Layer 5 of a small transformer language model trained on English Wikipedia (10 layers, counted from 0, width 128). Numbers have three digits each and are written without spaces.
Take only the direct path to the model's output, skipping the later layers: a vector added to the residual stream pushes a token's score in proportion to its dot product with that token's output vector.

Output vectors of the tokens that the questions are about. A number n stands for (n - 500) times 0.0027.
" from": 402572391403546530541566498446488562555573480561468436426503236488659650417344489369503649339436629599444610493516481480422503420500442510510618486619454456518456445577511686439430724470399558519546457300518526492475332548668568468592460615625595448575731602554552573580512713538395519490478450495628443388595450337436421503407420546531510600675580346478508476450545494531468540469405
"aded": 570644382603551283640822770725467284310486238395481709700449424527387433640694565378395251640416376439344647144474617740550589518450111477496496468708583858704642652395450373255542541291546425657268590561523349319355662405356228336617287405437417507406573392504469538848371551402520604667582574431562535835560562553294706411376660650700366550478532361562597328470583561440392685767572
" :": 426594328575558225394355426455636333625442564437708546552477463504509529650468566422500612603470359611385469407353607578497696364261565472565500476666730648233481366529541513424464560595465437500339425646370439369464251464530449694445515395522623486513561559573523455554633134455643457834691469327626456539502427491359633413440550653585565368316515612488473447339532410448588491520610
" history": 639446506454355516417486571327529634486144465486731551664757435537557650503489709512514595690416263556469372179510550605228656580397544500613408675465469624471612332460582503414550674562529401329581454678471317587524625515524500467447492492704624477586551447605584400685606516467550610508615445606357302751586553629548564437291494431481411500776481535515601351568641540576430829559461
" anniversary": 670529445905433294322340504752592516436385444500650639467835124533631549521626423500700413618290283668209399331450679682348672784421240288756279528563448651379751617440652318651475661369607395518619537643398273625410440217409640337226475360562537399552444628715244491768495419709562377553607750611589613554630308611258662718634660640582354353554455622512519393509387527517544960711528
" industry": 764651481485382448566379407539382340566412345412683470412584380522589531597547667416596514717480481539446547240370531613346634681539361259635620367646525569423734751491389391301615651466700401484549371647547375431520673309415439577483318365425572201516549520618458539760610326548493835658522636792585397755632492556334602565549626623567377496729308549582695455544332447654708633749625
" when": 527466355677458443441615339483263500409600520368736411531722342510658569409412542453530591445507510546430543576348573487562423490420546544551616488586547553403382543488522530437465681300409530470592444399428368503528509478471538462438456609507457478725617607432553550670509500534441528546690546657432364630553497359526573344385633443599553497574510421652500505557467504495535677534411
" =": 440472641525709504413494404472635672528451443696783620359395476488635373740325556438426588404270602520467522701555483632554585489514483310397428589462799737396391335563511635352515632536564389475611349678567634618434191541492381529508246430449586535495487535763566660547663571551642511413421443647311583388532693584573537325398470261525541426121507546670702504638643492638464703654410
" appears": 703463548494575179535614342656472472484500248530801519528578141474447368597603417523490465515256405695537613453460661598358622668252295621485489469609745649425395434515669458543502675350650388461497522550369434327526416395422339629580455515443523398640459489522414331738550409527494597539678424481660571609509567665427553412446452583683356528556424582581575509490340490340585752647465
" follows": 663460663593550323554569396649464274510539161370785616295637246499518439577554504377414361424435300716509395305574640610240551655485382443528546378761763731521465300429683462525667544525646264542507457479326559528508405560390480666532365359354618540598469510453312652842479398641479559855753485353469580510575444613270677623571669491653447452546507721601679603309436411288573708590280
" era": 732465492585245318550431624476414413511324363381587548526653495519559388513646522326527525532422489628471414292348647564573635758438392503560492656540504431217586556512659550429432440360507329575422396683419359416569713531511556599440333416489526396511525579473575528580687289649529545500336533641395438604610463497408617415487514591572567418546419602640708364513448523506492738529583
" because": 456554446656520322408685333569295427415451557302782488465593388488647648392472597492589630451549503573461527459433586524540611479449452581579547469607578483353480544476500451446413669400409587434577420471232384437500621478415494565482402410510473447695546623489483566643438594613447606647657497627537359665586390516578500380414524476648388628490585433616590458497466472430539691568436
" area": 672643541435470443339336565563361403537477244427702483459728516550589413562558586244371595633496406626335504469476469581493545578510496559528549618457531386452767544510562503510458716562522421517545520645573376263463638380614405589475217568415390436600554535525520657646467301655575637508489601419576369581598273503393696524476475655496530777546332532743479344555428565604445724611489
" festival": 600355449638518407461360606495478368309418378447677658692600156524552616570723388271664542593385460480341596366330529632430577646449370416603572340641690511396913552443571282576639629280412332369549362613369422515485643386487638518252408369497695385495539526476487456692492257566541612583671638567550460695530310542358419519591530726575302443465510662497633362321511533593738778594535
" consisted": 523527592630341457697532537646518288550341294348789646447550089503493559435534561610538447480366333804419466247489650610384613434246224547539566500632601578458476425505538272480648757515569290612481529535481504368599485543512363694541376307476601377515497478480352475577504304564487644567568527483705631674574445503429692614518338568734602425546422404680617429561366574563615840696324
" etc": 591414643452569542379407470552431326401414528340628699582541162533478699774488585548638497686515495681517500306293661523290500566324563503396542484593603623500579599503563610776316507405782455572426569764599302429191633348650408676319357475484348378603411384432282360587446404575619659559638478722531355454572470554352462563366503725704376677608584440597678269384552392539565572523654
" respectively": 486569500783453719561570326468489324417558675403795820657608312473553517369491583492551416532337458662402464320170530552505652432424541538406643258793533430416594577371647444650364621232650416521485600225472209464362354165367500487659383433381443298616581477354315466951537189655552540628681404665243508586648298410247504634281429812785240633585381333417428570500437632249488564478436
" Coordinates": 541441500664562374382402650906404445319495383325530549636693251561374668576568411392345482695451374702524322489475662699302550758385387485553365456553667512383567441388407265445579704699581642318548453591504564220254598320418461443438476486586500356457578413524242479723311485595630475796816468460594564760534358833354517625603603696647401749393608421690698620424516373223545753619557
" basis": 759466612866450284399463508649531170289562096209613658384755094561703658485550732553851496556404261485510408375426835681335581592468413424542477262488595648406668565353687382470455596699789509432492466555134241084486608485365701374370635536128430313661484516603195373453510467552563547527438562478574306835571366578484459695519567677552374487508475596621353408602665616577451809542422
" campus": 896669392716396398359399679625603409527496446418762648582756339502549626372569557400555472376223287544313486443339569667508720474382415391674626530592634800387803628366613262699545616583717442544468434597323467587312598429480308484428527487334643278425518552564190393561452375644592581637437739412489529633567438534397540778326372606559354658583404668555504170488636631545558873553428
"ify": 540400504384412203443586626593619139473464659657520555271445560543605632541555754764845598730186427510373054494379595705417734340354429590508642554714572833259484697410572321609668496284837302537599413464175489390505481361451558545388138557644486476605537516426351418636625439526496623522663509712663479549672243460381667519266610913732320513416577859546740327509735562296308600680755
" primarily": 408587599611556422493539547560423348521497424408709531503503246500383600466445391497398555442342428705503443405429767584533571472539427517600653416637653637512568657494464606397506771512598464427477356602381450552407393316516482594536468534505650517584666522540433553747320365447464577533589448538413449601597475521526458631680379609686493584502451423510518511534527363592462702615581
" reasons": 594270582593322517250578382530347263407371240288619820473654221568418818381552685672858500572456389553325311506636659730449627625235216593522410266574668966390726602486551162486487450259704467467577403437645313391375485388476651571399669098301598417643625588405311476984713228339504515540745380573409496673636491381466568645709751564538174514562753898662545491315626568486509695662515
"ered": 419746408517203368616748550680466217412549328343519562529619310499665496483727341286505492692762357481699293443531650646616769412603278531540723574768787686514720701565581280348595576400505445855399464562627253302330661490313318483551292262489371330464321564681406595594670736407520487526767277192500599755524407741306583495284460700754577449669544619452599471624496546410425647661338
"ecessor": 743728570482319414550515604834655334344243302368514781562579446575626495340691389619454487531120321621326313289438598751066772644303398642496395354671365738402675494386824330487540629319609403533623318668320320347257769553540530636455478346640705178546640620576114443621752099652627549517722651477672483551580630500338605525446596672804434610738403515578609701374263575442594461612384
" organization": 742650438695503371491460672641491452428310248517698514587606270539713611513608537565655585531405452569500401275446580611479573545657571412702556595479487539453804547465439424506484689569551464490621403628468269339463650437588354409546346493417544333479719633544314553546572257535537618441617625709572545703583526519333403555524494580549538644577512545515565350450351631366575504660599

Output weights of attention head 1. The head adds the sum of these rows, row i times number i of z. A number n stands for (n - 500) times 0.0013.
o0: 367582450510351509522491431431655412395550483442493579584445625382551475406725582594406606743628552518650466459571549536619351355571444556422600692439599568584317603296491505349580697432572480493507553418552536497711649557467511462595590509386529526427629324461295592655174470506609538547535442209513312426397411604383471553712656792442543487655510413537626406509592207315500417343567
o1: 450567504451507530326224408716674440498453353585420400633367209459386485354432494576300500440458465586610447519487644310480423586417590593284480290544559346607525437434443476581719696641513734619509583460466532383651549454549643692498488397503748376578551594425360546467573530519460223494523478346535715570506543619421457494463405418561494424479620487459535759423519613446452476447790
o2: 426562462551574540529521340426587469608337529569745630386422530386438415642250432591316272387586335567632479485754382714469669623350587470659420573575763514495417524668468302499530538525282565385464215698430527474378430501583527597313452286717417383520516297530605527369336581318542448602543498629386552393800583560530502380463517499422649321509423598599480375464428456593375603542456
o3: 515338522557450649658215585576498468821495441456303390633535482617611446681497390415400486439428433625524656479542512510495526600590468548543396658359551522633503464446562461581760448483395587443455417579439489566614509552654427575412584473641540700642650573479580515556459576586619408539355561414338531719574514528519563493547442489531502400516412568565498429495443547624304581446481
o4: 542450745432556431418380523645423612674350597517445465313636395476480570735464506751627437642489525354627595417529796458474629423468537418510343574473390540494633554666517576580542477363413470579573753550579760385220450598449449797649716499383584401662503381566502401523555502364366626233460657628650687312395516449716562610602489432500683353515735467649611594423484423634486379633551
o5: 391554553402507631586409507664379426495273436360442615629666469536715506629823663644604578495606436444446511432696348353442458449543402525424529481667648503593696483140469427403459485543514689534216667343520622677360508516509300587410705436521387561470539264370247565573549642610240518450625470305325656448274560628344443566489607415457391435603414502654538492584488252298449586530510
o6: 451441638458563447533270491439637694515467479430443668421559609576470546653730643545544477517402398287553541297477439409522596610830515321712548413311532656514651397399517408430693459545596556576479328584524613508567498520538410460492336409526558418311610489715444481316601416621655576434451527365440575328744591596576424415469651596461567605433454582301555433391475421505420367501530
o7: 416396516408464534380612214516670478411497449528486633387528557533359532624367553488511509535431463454602398474540627336407473625504613478339451514504638573461313472605461583536356308588651631519425658388707438624310410542498427594524545355423587423583496560543565480408606482490782488684623549509490479348231593566372462336449403545494592628509528535437374467515473347348417458514711
o8: 308408534493647725388546371625347435549372651229309570534531632709399629527251530480463354479592520428651627419624514501495614640348665486306439725494522538602619620521544562535610484598508675417472477482435404550356464511586440586360384506352388401257542425427565659362590484364459520555551535434500673607496763438507444457596558597457563428455555622502496574436462487443348341534571
o9: 523509600490370510776363493696586321303355435470494358617536378295379376417521548564508509508523513581480525285529572653361477591646591335493483684359565445539504643582611322502468666465378490621538311376733466518422628525538391469673506434374490459383727552483437489291417415524165356385547434377318660524379539406368410674541485482517663475627529523728528647558455580375487457651573
o10: 285424584532508646615442357587590298483544465461594585763404524502666607501381553733549246493273501478559535555582470608405536489703587433454578407691577522500553463359517548688417441517566456439399328560608633426508364480525664470541461457556416494671352480607495428474494518560107444374309452449367448540394555539492393457457532537376487379606470373471482478521567613447438375564397
o11: 652472543562370554416354451336237481386504509492387547444537532462298450406535454356522520357623476525369711601677305533391654346539572420483443521524478424266656493427579341520581380379473264390636491606530497446446456403466428484447490454477376273438616292511428612357517278521770435433379532541506568555382480399441594364433375536598577604537409494552548520505525344609612378512520
o12: 571421554497480535550479426564558616614457350523494678558511351660470541622609410484387495557311417628512662466436491475366403484507458435648644360331506404617593339575554443525794499599569365418429432630525497465682468583640441438648516582668485542487365343560336583478583477531626617422440479531581570419596493393449581522574424362391663542530357541545560450547575621503620645577270
o13: 468636616518510380618487537626531518471467401531828490300420397455649317497748505560500542579496555374395501454538522467497484524537239587600327517358655628494484447456474465523542546646378433647459611459593480381440342444464454641550503392510560684515492480514442319582466478595557363382544491601297573512675594510736399453603533626491639499536349307406571619470415571302479431483481
o14: 622326412350557372398590423562602642549462519503567668503445484704565712429566542562686446583398567345425507488459730599454591417426347441614458278508204541471609562672596508458184363562540544481581493563460537466469432704357482379550547336491619493467615434506597449595618467635460582321425520589566537587541386588559483515518479396630554637553451598457624463504750521653344585682468
o15: 421509595511590671507651501449516540658418593652412530708426410434289499598318510498612512479399601528515546569645484585506514642364534600275339334730671503608339469541367585535527442517557478463526319517533531367738358342670556516395400277695604546683503379430449509492626556504564545432553294642502704512385541406494549244444474394627459425476489508365480527599584482422434579625520
o16: 462377417545576466402650537460487520450590291497300434581553546639531706468657650514721446504689593505568564480437514619427477508457335532396530452485337473651342574667471458476501446559552557559383669599518518492577633532533641471463404501425373481845417336400378419583498582589587509510492489468530211589723449633616637440562660555581486392699393490633596353473524533452482640337276
o17: 523342437441462642552630392476408412569446609341595615612561494475425616415454620677549460341362554515643434619523475541575467789517683434542411536627527318513638525276572509537457498475553656582522718527461539596529636482473520628438449281480457410569484542347567448603515600649333450176372431589272413549765502373398369586408634372562254563517410548493645399437540486691301511441429
o18: 628429442454403360647570285340463621441419777836639418414496563645666370468558467537589545274372448624426325612400441652704699374473453535504567376473602502497392529246548437671767380334736319355536586479425341487491366469398269459468535460453411432311482596554543247468444438337462463613508544627502727607731502429553605277656422373433491395542381562554473517562689474621548406560426
o19: 610382646560330534699495432641531512487437428432596466467479515593410439430747343253457597696361458410463446405543683289424492568651426456613629555504380394422717501287625539553259373532639507464501525665456482396534662551681558619528463555723395483474433461544484506484514483522527457537411449669426627657494564456351406263415424537514553451539288559624587398463527415710665402520437
o20: 364429368477632430382318535495404386508628438503437335430584552582472551502452392292518533621524541346666203556419714353381484517615547478410450505328466520531566370406395567549551481609557473478666372455458315538722514549581475449583329553428525656752486513284460515462460555396738536438420480324493249553415544466459514622548615478413335461604443463572633597563505620461391446569520
o21: 583516280509419442286611591326388338318489590481467382419757580620358492433360394336412622407536393454299357643481557359672395667701408497538595463453439519416376530645463487365470393586419485527510407555360593676523576465555675447274444556518597437478645283342393422418393583616408708467616438639436469582725391443497528446549673312337362526399712629611603352612505461594514477656458
o22: 514354426497556428571415449329544541548593545506558568385415602619326465548513574281461558541612547539511396610423397682571533658701490476502483400582712449482505395498459458395597651498522517249439428392530507567485498527408542500454342518523341703503508365500759583497434643634278583627449615561458438484488444464467505529465554574448437478466478654354468488278448557352461534419409
o23: 392394526483612339434509608654554559508440462466208825698521281409606665513645551581606575747335749241520482685477669669510455569754547524435481532604487566534698528399540518407605535379580427506529526534626561553420369537617616322523430464464457419391371438589619477562441423458408443305483430596557401524423608525601222581403646604373494553514574576514699560539504649447590287423541
o24: 477466456656543620667322444580403409557613522504557481547391350461354518396506613367424475538622368458527522494458655363578444449618536464217606422568530499438522471128493432707437345555551530725401715586608340425505361351560352620607484468469328734498477490462531364553496621489480589661551503547441503483451446568494447519416584549517437625520467443612528729378497487384558394563501
o25: 571477445442444567514372518361574540630548605635593491438471350357342395473640394522632475438445339440477524485354408583492561487394448517344384445442456519416278421431640590508628409434616556624528672620517486534514406521439547586456626435553719516316611499526501403587492398363523406563464566448467700369403396525506589494596391487542501521515366561400468540422485605516510536485345
o26: 678457453501514466492597360517415713262388517497426441441402504597513388466535403531535659540576626565473454417444489425500477426760432485519531515415475639466279412357563487664562684516412417423491453577525383554576447698550316410550562520345365388676502409423436494497610509517344571483510604550511416386443553431597355372290666442540402558507619590561409571416504546378638223515478
o27: 439460591470662543530475400553507594612569425576610410571577364449457428505605618497672436456413476547379482537592530677454380614573458517530605502626571423371528510492676505567640516278669383491441348459590455503429520533581574560441553624660519644642417650552586567794568669431653467501554430559435587774667498542528784378643434342556412513589434542540495490514614585660435809487543
o28: 604351494537414610594545568616516410397633471559572450575494342373527381456512563412575365508511759617345531553507257436475370742510470552385275452355454504541601499442530501503510441385595399539547539560516591498515722516529488550438422641416562618529375705364486435482465300710257458506280525613474333628269361623608639674472508446483470469469327582588530524528295801520526600550387
o29: 478611776483472558510394553680459630572556514502270613543601630680583529563639630544470490658372460537465567566469557555462527418729644316560371636520493348593683468351575464537338592470497663522508621501494583470553497543583493356438451549489373393448412629533364529424571529589690519526430591560480335447577440522419529536249524519446607578664378442674697380648593469565464585492463
o30: 478641616343581378540531511736636415392426467510787564583618367592619441621412527489454454612530598618456356430491624689538405782600501437389431571524528593564465311673500438391252746453598388455318427469501615496469483462435394478535527513514598646632584479654578561587432259639025614502603386315476600560402442669556655678426479619455508534425498400639478550510377415497396355304552
o31: 378326405475432437390495526525517368375411466389419537595473519375646636514575531519611558515600412531460512478428616567529390450604538461516373510469594621431408337514466609406451315558557449665352529635658467378602565538495639557563494614617649471459586420430533390534423373433925330531357440271521586422337399566481570327585483436368484560587510594431484425605638545484539479408454
o32: 472449373527448529556449462361574497633365522402473789435581438941516544295422363439424373235409314450584545400540607488473621689543563571546472448758519453612490442476704503616352425521526528287373432533552469573400382479467576517438573463598612508551490215532552577498442488442237498577428515488322326693668680675398480358310546685558484425504353509538400234592665389364400731729311
o33: 536691472539452634552405424522531514632402502490553409768478511530259376538448584386471372401379549595488627534511332484687474482454792571506330364562385397440555355440505448422654425590520602413398456497453449437474577556471471561445399381518325392372360525497834559294517322531474364550459554507643482576265516577510498479541370524614567463410591658574683651619545548475754651500550
o34: 405570549437437583597394507578642444361451429542523392402464580461550457732566541546735707546637441395383494663684597453525541525415465492496466449531343678547238456683485532356501226442373563367448429679576466545507409570267721521581690404579319357496561398590467459554357383739733446355450701575487505436444554341583426593633475745336482347410540478342475477393524545553507558642516
o35: 541625564538511364635569656526564543587635381399433491528577616344332528352450434690507386390584435541474603422551468414493371400505321379648562559594388320561555477462617336497641490432365536446550624439433454544501676408479670468492538329667466423416610665400447454540471568527407506493453583370415439512330478499439691561683638325315237353554543644502537638401544612442606561460676
o36: 265347627532499622437632574538560565343389561427440543590505413416674649506443549632517561630610553520516527495498423327291469252404552636433625360671415472307452559613571488497290513323468448505583357425490344520387483555645549483395548497480393407578644718289468516514694407510396612390419306512457614574328664423580372464396558428428252418571640563452590526365403509702422369483594
o37: 396371478432583300389608662406483460525547379714376421491557515510621603659443342411644487577512432443530408391489678570573434403227348522454476550327689543518366554804262431703466637556551611622578262467644502429535568505490414382482600700498635526455382500403464309625508562180349589437471483403490485395493537586413563656422367558566475691426504473502593436537547489499479340510450
o38: 323547557427788561494552492644231507482595385421190603518557587698624545605438538513629473468521516429548542557534559772328458450630511341513563503421640541504602497355468471507537753574465613507644498394374713612578373567690525447583410743562435477750355491575491755372415528377858479692578347536372363312415623645605361432479403284555438526451732502652547482421557468436649613419589
o39: 450564609437477498438408519276165353450599488711614558631548477457449556560676280440439603518366474445714538660591707413429551523489563420642534413445564587736632517504541531669608564641680558631516476670585620521618444456580699587520478729438436670341588532582562585717353564562483589520409432604365574649392422557476444388450509402485458502509372607604458455420683254533505670364591
o40: 508400139670550507445599497543552603580555658557338284462490561359254435460353416353478402536417602514566334428556645179603389369469431421330666563633457605397544391463392583584502627437648682459566580378486436621475567412527233335425502488567643680489395561437333266601537449266361633388513431582580479492459577431495485608549314461690523548443391580385517509507492595391390452615350
o41: 610455621311415368495611552561462505379529515583420639412528572168355574486569636489483397520620540641356330545513497542577248389450599470525556520473476534490611720276587660506654385355582609622302686380589437500467413327472505461431503492407338665317318408304543451589583604372562456372478379377523601621414606565548524427483462623527360620419529390547511472464506457461439529510510
o42: 449397587516344591536446420515419468472360691394527419390600598630332615343519517481432587444621514577547443411444676450543412633493488449574420454502374590655556715643482625464666516466349696466395495506534461712433660382535407377452413607545534455429653442425555609381539579497504547380460499487552646572600478495344574390508574507537654524524754521767640495407561531644332483630502
o43: 564413437499364616437330468414492671348571743384435409541705477528404305625551531420637724354518429598278613434583636367466562521449559537461272555340369515389574622581369512497190537636704457424605554581590565443548540565453750729432393392516320481482518509462392530236505280683253479380584636648397644496408285366565557416396460435376629689661289570522501466281442565661385549506420
o44: 463539515420438393507481500630492458536548484400494641442472451309568331574709439629576580547602476329481504700483323353468543641432394430535541468394192587631532431498471405607446073590535760611525568482526499605425552508498489679604729288514443385659486629503372525426461447540493613246384553528621469513625488629465482463667577420536622572497584509506399343432529494602559636407440
o45: 316643507430470512558622359489529467567447543593503610573574654400467521504571506631542501686564442446428583475556374572456437466479530480434404501515525537568477485292462640499568434489552667421423561301543500413615478467517343484662602475431426424586415633509457463576518542192558395549450396492604716385534553514436666576518422552629538543458622446569406576557519340426427461402511
o46: 548625538610369442623360692469659599553381267784480532286358556463316282646449696301492536530468432526465420506605663437568593480635548376680612515504544588431567564441501490464545681602620515512670423436596627408497645384483373537621542546600467507193469478543490598556534354646293449491572705554375678523582415406545598599546486365537615376356354477671606498445339459332599451482312
o47: 419430593553634477477525496419277423473563524578359470470462472217312532554433480416698306314449455670683596589481623588600453547360557483344314550525545557554641415569426351341731436499506442373545406197536524573437449436495327484413360613569393704470711501434669665520510544279355573361598653232557579316480421525552407561621469202611556613137671599463527405394404403438653601657459
o48: 612448555512442653502520390416484496609488655257504574651613555588454457470466418590308462401527643618447422470483334412586501453548671578561453361626383318588400573245559449627324317530530453514383496302419409457511628433678671475578482419533492464584548461235371628496618360458832487666329308461608433467733534411483473486293345550642334463718481391472341457387542717457514638378424
o49: 488489407487645477310787449492444615527453657691497502402531474173574234501645523426733613182541545466350477579506504520401589476446312529665388335596461680281256542252397506539682437482503450598489701574432533498534511478505467544372601700496491496382545511646353539367608411310547593514628525530428589528461380382622562356531377619344417520482408579455447420375554443682390492466516
o50: 627590399570533416695255645668673492584791549482405449634711522544506591489574533376441469490458481519345515465237583603412433484545596270390507709514507498545612362457513407450490721731476368477719510565505777486601752485577655489426550562523510710404529533701514347324532333566592486579435590451253399529597487449501657530335352541591430689536488516695450474397513764452539322408566
o51: 562475516441600469579481226519531521450403611562555476671768433429566498465467531418529443372389429473413603294488637555514535624617511637511579486668662445485424599777639562428734636508578402433510652368597529367576459487296598429579260713561554381462617411443594440631503420643170391467650590448363539422549476410471394594401634605506481645546425535552616575545513516413498372430504
o52: 481353386483495602459360666393509421297569601462605495582337525554513703466486430566579421628485415409474587395383524287643614595698504471527388438423503432609302409525384456703364583740589668660665560628478552402688493498354683558298521339366711634666438452602387484306380369499275563718561486308703461628599386585599467371535451578485474729707495402308388417493581336509389540319473
o53: 533515400587328428674595286396364488576437477555549530699499464495387447302502617500410374619404313449516528367464612541473555256484608536475576466547403339426585581677638622543558284520515588652571300488424258395522497333285477530504612439402405504453587497358548453419463326489529514476610519303645413447338519499498584373330336542510487525621530468515506568493569388423477427447575
o54: 638523446405485529379457611480467643428384386423580386598493283572515451456546333445613557426457556661353385487551696713530367634565637435439591433498544595580454489484537404399729680509428291616497396586545490596459482584579535373647436580352658415348648521438652440328427392525678557474491427441446606513407703489610484640540501485540562454494534564406468416636433587670631477745622
o55: 498571375663437399583534617688477366466294446478443628532393529577689253313605487410715671489582502430491413516592553514434528580502424425662584580400461466347400420533529660531272409581331515548411397594239357390601577648378309487432696370552475408559532496625430324453443544484517473590439551343469559634356634591403534249714623628568514499627549493460597567544547254398517449641758
o56: 662668539404483450509283166488458339459568485473764516520543546497528574401418520611558458422623570487556331488443394848664568511514534472574552602650453582522586565841596506639457449430448628397353578543603504547289571357450533529599541516626479301448471463535578399393514420492539546682477559703462436324566408552399341708381549426398463405373488546558495281384454668508615475586595
o57: 514687298461462598540455392505822456483435395489559631600488443527490254450442334572309447497535506493538481408500456301408413742548481532295468478531752526406336481589571529564474618491527581397441566378549473555536455433468549677384426420576522620562637556528555468562568440458388505617441631556383635511489661576578501396546417331644457315430434574501523684627543531469434535582570
o58: 579446438342486484473731530500540415645501475586715640462550245453434511442610370427240515457475435583458491373352564418422431583342426581437617535617651561662621504574472497623800564626435526540447679548501512402385442450524500733407310582591561466409494307419540327676415469510440499395326493400544513357457553448474444574369471435518640530581489436487476491553400422489440523438624
o59: 305675436635595357609635280764497461422431673437384414566578341689737331443691542508592439156517390588433494570430426517527512567463685463636367294446548412444445394346567377485608537483480580408646550359373434388625546510458551435462587514351523460476662654531607727648286504391283291601516429545493656642598362419613617462568514711539502561398369459596411547598649725321490460423599
o60: 394488551575390396539589494606169530439486649567495506264608363649517393430442523426518692511503435401532799563482349506450598458489340550567453505467367531440568459403646652642491780348313448515551387576468638444397566526486475468505703483478467562450519486609568529434482484234206506548487487273718494554513438540566466447559454559681670545600492569607525551484458426616506514531488
o61: 515424535484459564485553369648433395556503349325593568502515354612540390440476315621484606473549382664521496455429677756554514714379346506544388395456733473501437413615436523372279501580400421310503489642412477421500545519601504512524578461530487441790677602376531580455517405727384502549556419394356548457506669498613423466554486488261499490656534735427589497447615385549535668429512
o62: 565604450556462504636516471504499520584560397416335640520633333653367591392440488475646469374406573466479562491372288419506551469591509609475597411531398547527689487498526539499482545365611568454444471423416514448377355437556592353363491475687442591615484512510370562608547468427374392471388590461331549433476373500546542664423358512553444653387508461512173327342508708432476514394328
o63: 574492530588571357338713504532320416501646496384536457502375448363514537604534496539461524435676480421535495685460318463459517588470539501573564523309409568519441558838633850572419421455436507430300404593467513552404620570700421635481581406579410380336308341396440345308517473524735637634385479539601436452572389436597605531653493437618460501483599345410519391474379587481534630452403

Each question shows a token from some text and the vector z that the head gathered there. A number n stands for (n - 500) times 0.0078.

" Real": 355244607455568544559431421603514549571617506488382581260800254424655548418420595518498623494308496424769633543201372446335384511653555428702262442454352612193469321664651487569305536653570507
Pushed down most: " Coordinates"

" gra": 377553592538616458417471507504559381722546607630571527602498405441467407316462498649435455697261774424342407404676444672500355537282509640652521447368296524527484502476474623696538621480640479
Which of these tokens does it push up most? " appears"

"g": 361413557437611505449504562433545368605468573618627568497460289459436489231401545530490520646243752541263452564688473629540508592358537605549648382480357520495510413492470628736517626501586530
Which of these tokens does it push up most? " appears"

" role": 195295416721327482560256357258452503805550571313811526600561437492573165300569680728813730493396722497382397326494533490231233369746515375467277622640728459514187734297583510489566556549650827
Which of these tokens does it push up most? " campus"

" a": 763481501518521699495413358741531335356582421482510386432365582767432565552234799304381475793480626321489460469491559459413229607166454410506473308342671527580379658803624574383647645536420360
Which of these tokens does it push up most? " Coordinates"

"uss": 498387677579452719457377630697595509451461395479443627316599353520639408538369448346494551621400763467625489431447437591382505729555411395604533414343546566445417528645615382645550561566517494
Pushed down most: "ify"

" the": 491417523585477524504322372379525498467344432467714693321544453756443462339344533564504619478463742494536712571452504564336502481550668347350374822441557559560428388451628497459417561464681678
Which of these tokens does it push up most? " basis"

" played": 456455320401480521478361431591611452476400575390485521359557484584564566490325634465560510684394590401451535653473475494523392537542496391541453412431533543544441512572390448402578676517571444
Which two tokens does it push up most, strongest first? " basis", " organization"

" of": 363488553522550434521323463524539479614486606488447490445615437649503476369391533509487563497388556474496544551461454465482340563504472434641467421470514518425420506520504539450519637543540525
Which of these tokens does it push up most? " anniversary"

" Fe": 446608580515452450425448397476608507600570417726419439496436465640499360440553424519552301529508533622627524475549475500518313435482403481636652348551528484385408649520501655548494434546469537
Pushed down most: " etc"

" which": 438538426427519524341485553487524478480381468618510513367443481624435525384346540513467456588334616450431486628593476576528461610383473505539553463374384566474500475462456551590471524436526518
Which of these tokens does it push up most? " from"

" take": 382371547430642361506493523250471355406354526362535690619396533689423588335342508540458587477356800311401507546562547397410508667426489448402536632543445669495451361316625335469715475358521532
Pushed down most: " consisted"

" ": 730519585529299654431433457651671213292421401478594451290432624806513483504206632491437423648425762296474516645538532487522426516096528432501384477332404505599439582805439638331593623458431472
Which of these tokens does it push up most? "ered"

" member": 541509303423561441694295310809615478470654479187385261381560614618424731537223847332461655806533334289449341562558658416417310507431374332637304237471863490597258792713439337323639757547523419
Which two tokens does it push up most, strongest first? " organization", " basis"

"C": 317355688527496465584372554530570513582441588572501658496545470706516550378375596475348569420391654446546488524416462436539287569491511431525529514497465636422500494532596591525469529531605496
Pushed down most: " Coordinates"

" store": 498286295513246615425362307587530502480560335451484318244619495377499329602334663368579690600364499515539298306454601460356469408703460567603223460506788541608358594629354353482528605409494446
Which of these tokens does it push up most? " area"

" flu": 339434559464502520447423592453528442548356593546511525295442466707440492272291514455497476583331638526529469622582487456493376588553487415466527438486390577526417463513461485403482599475525620
Which of these tokens does it push up most? " because"

" tri": 473388495520460670471351439751544644593528607296435503479678457579515443509398497392635635589256729493369558509342443534421369575643568386661203534529554489538559468597450513605642691571588426
Which of these tokens does it push up most? "ecessor"

" with": 496467479442453642495432496643550529444441479491524535333561364659518468506412509446534582674415701545374499456506569550396403563611440439555460389439637603647464480599443478482604616563540392
Which of these tokens does it push up most? " Coordinates"

" exc": 422413418523494379550269358618625530665592530470484377462608453549499560447377610498625489687569320385617383455553583492573339358612350316718461246547710570438314641604320469449496626566532495
Which of these tokens does it push up most? " organization"

"ump": 726521579528313642434445452637667226307423400483590455312433609778513486510212629481431430640421755306458513623540527499532431505093528450496394485329408506598448568785447634352587616450434478
Which of these tokens does it push up most? "ered"

" in": 326483576494472435457377483531604431592413634560436499351499512736467420299322520496458407589383670510571471574573442525426278571499508386470456401418415498564418574574502481392452605541488560
Which of these tokens does it push up most? " history"

" over": 490453544467489697517407582511497486528253517472511614342453461726592497382388470396359571496279734471431441583601505447483471663535435402508421619319446640615492450413557416542415530461556602
Pushed down most: " appears"

"ally": 386557603539626454420481518498551373724555609619587534630497396427478397327473491652431464702257798404317402383672446680501360536265507657659516460358285527547497487471481631720548630481649467
Which of these tokens does it push up most? " appears"

" resigned": 444608525623579469346527455485502295570617532657398512524471380506478480512476585544502382678383665459350413378618358618705459569229472586586531416427364463480511560587369702720515662446486518
Pushed down most: " basis"

" at": 324552488518464466443369430534588430630429632586400465290493523647430423268322529494466422564378618558545526575559456582480335535472572433516494449465367514524405547561433533427497613467534553
Which of these tokens does it push up most? " from"

"ern": 416601496412485594404578580528585505506401510564507548384511558525505573559357543465489540505429608567473488588445544489536479504465457481464460550285454581473540406489490605541500474429539524
Which two tokens does it push up most, strongest first? " respectively", " etc"

" been": 525466581592516574450344467664460331436498613637602492509468450788502437516457439606414357627422899369476516472733375466677413682211490551663582197339549418565444588717284609479511653517448332
Which of these tokens does it push up most? "aded"

"’": 367393618468609475438471538482494487433436509540429518401446384576507478302351572541554450593240634546499583683445571325442447509561417428428574529422434605435490480520526585476537565559561598
Pushed down most: "ered"

" known": 788440633444363857503520706760642289190437306345652545162455634766579605596165519466353567633392973228520581728510561456366535584199367425388353398222519613535436479821449575468683638600452443
Which of these tokens does it push up most? "ered"

" el": 417359608606578658528297442588430552583470580327536537413722442709526439417387575454672589621257716492495489564350444411474386558800485251486289513536673536557357502535492478493578668573645546
Pushed down most: " :"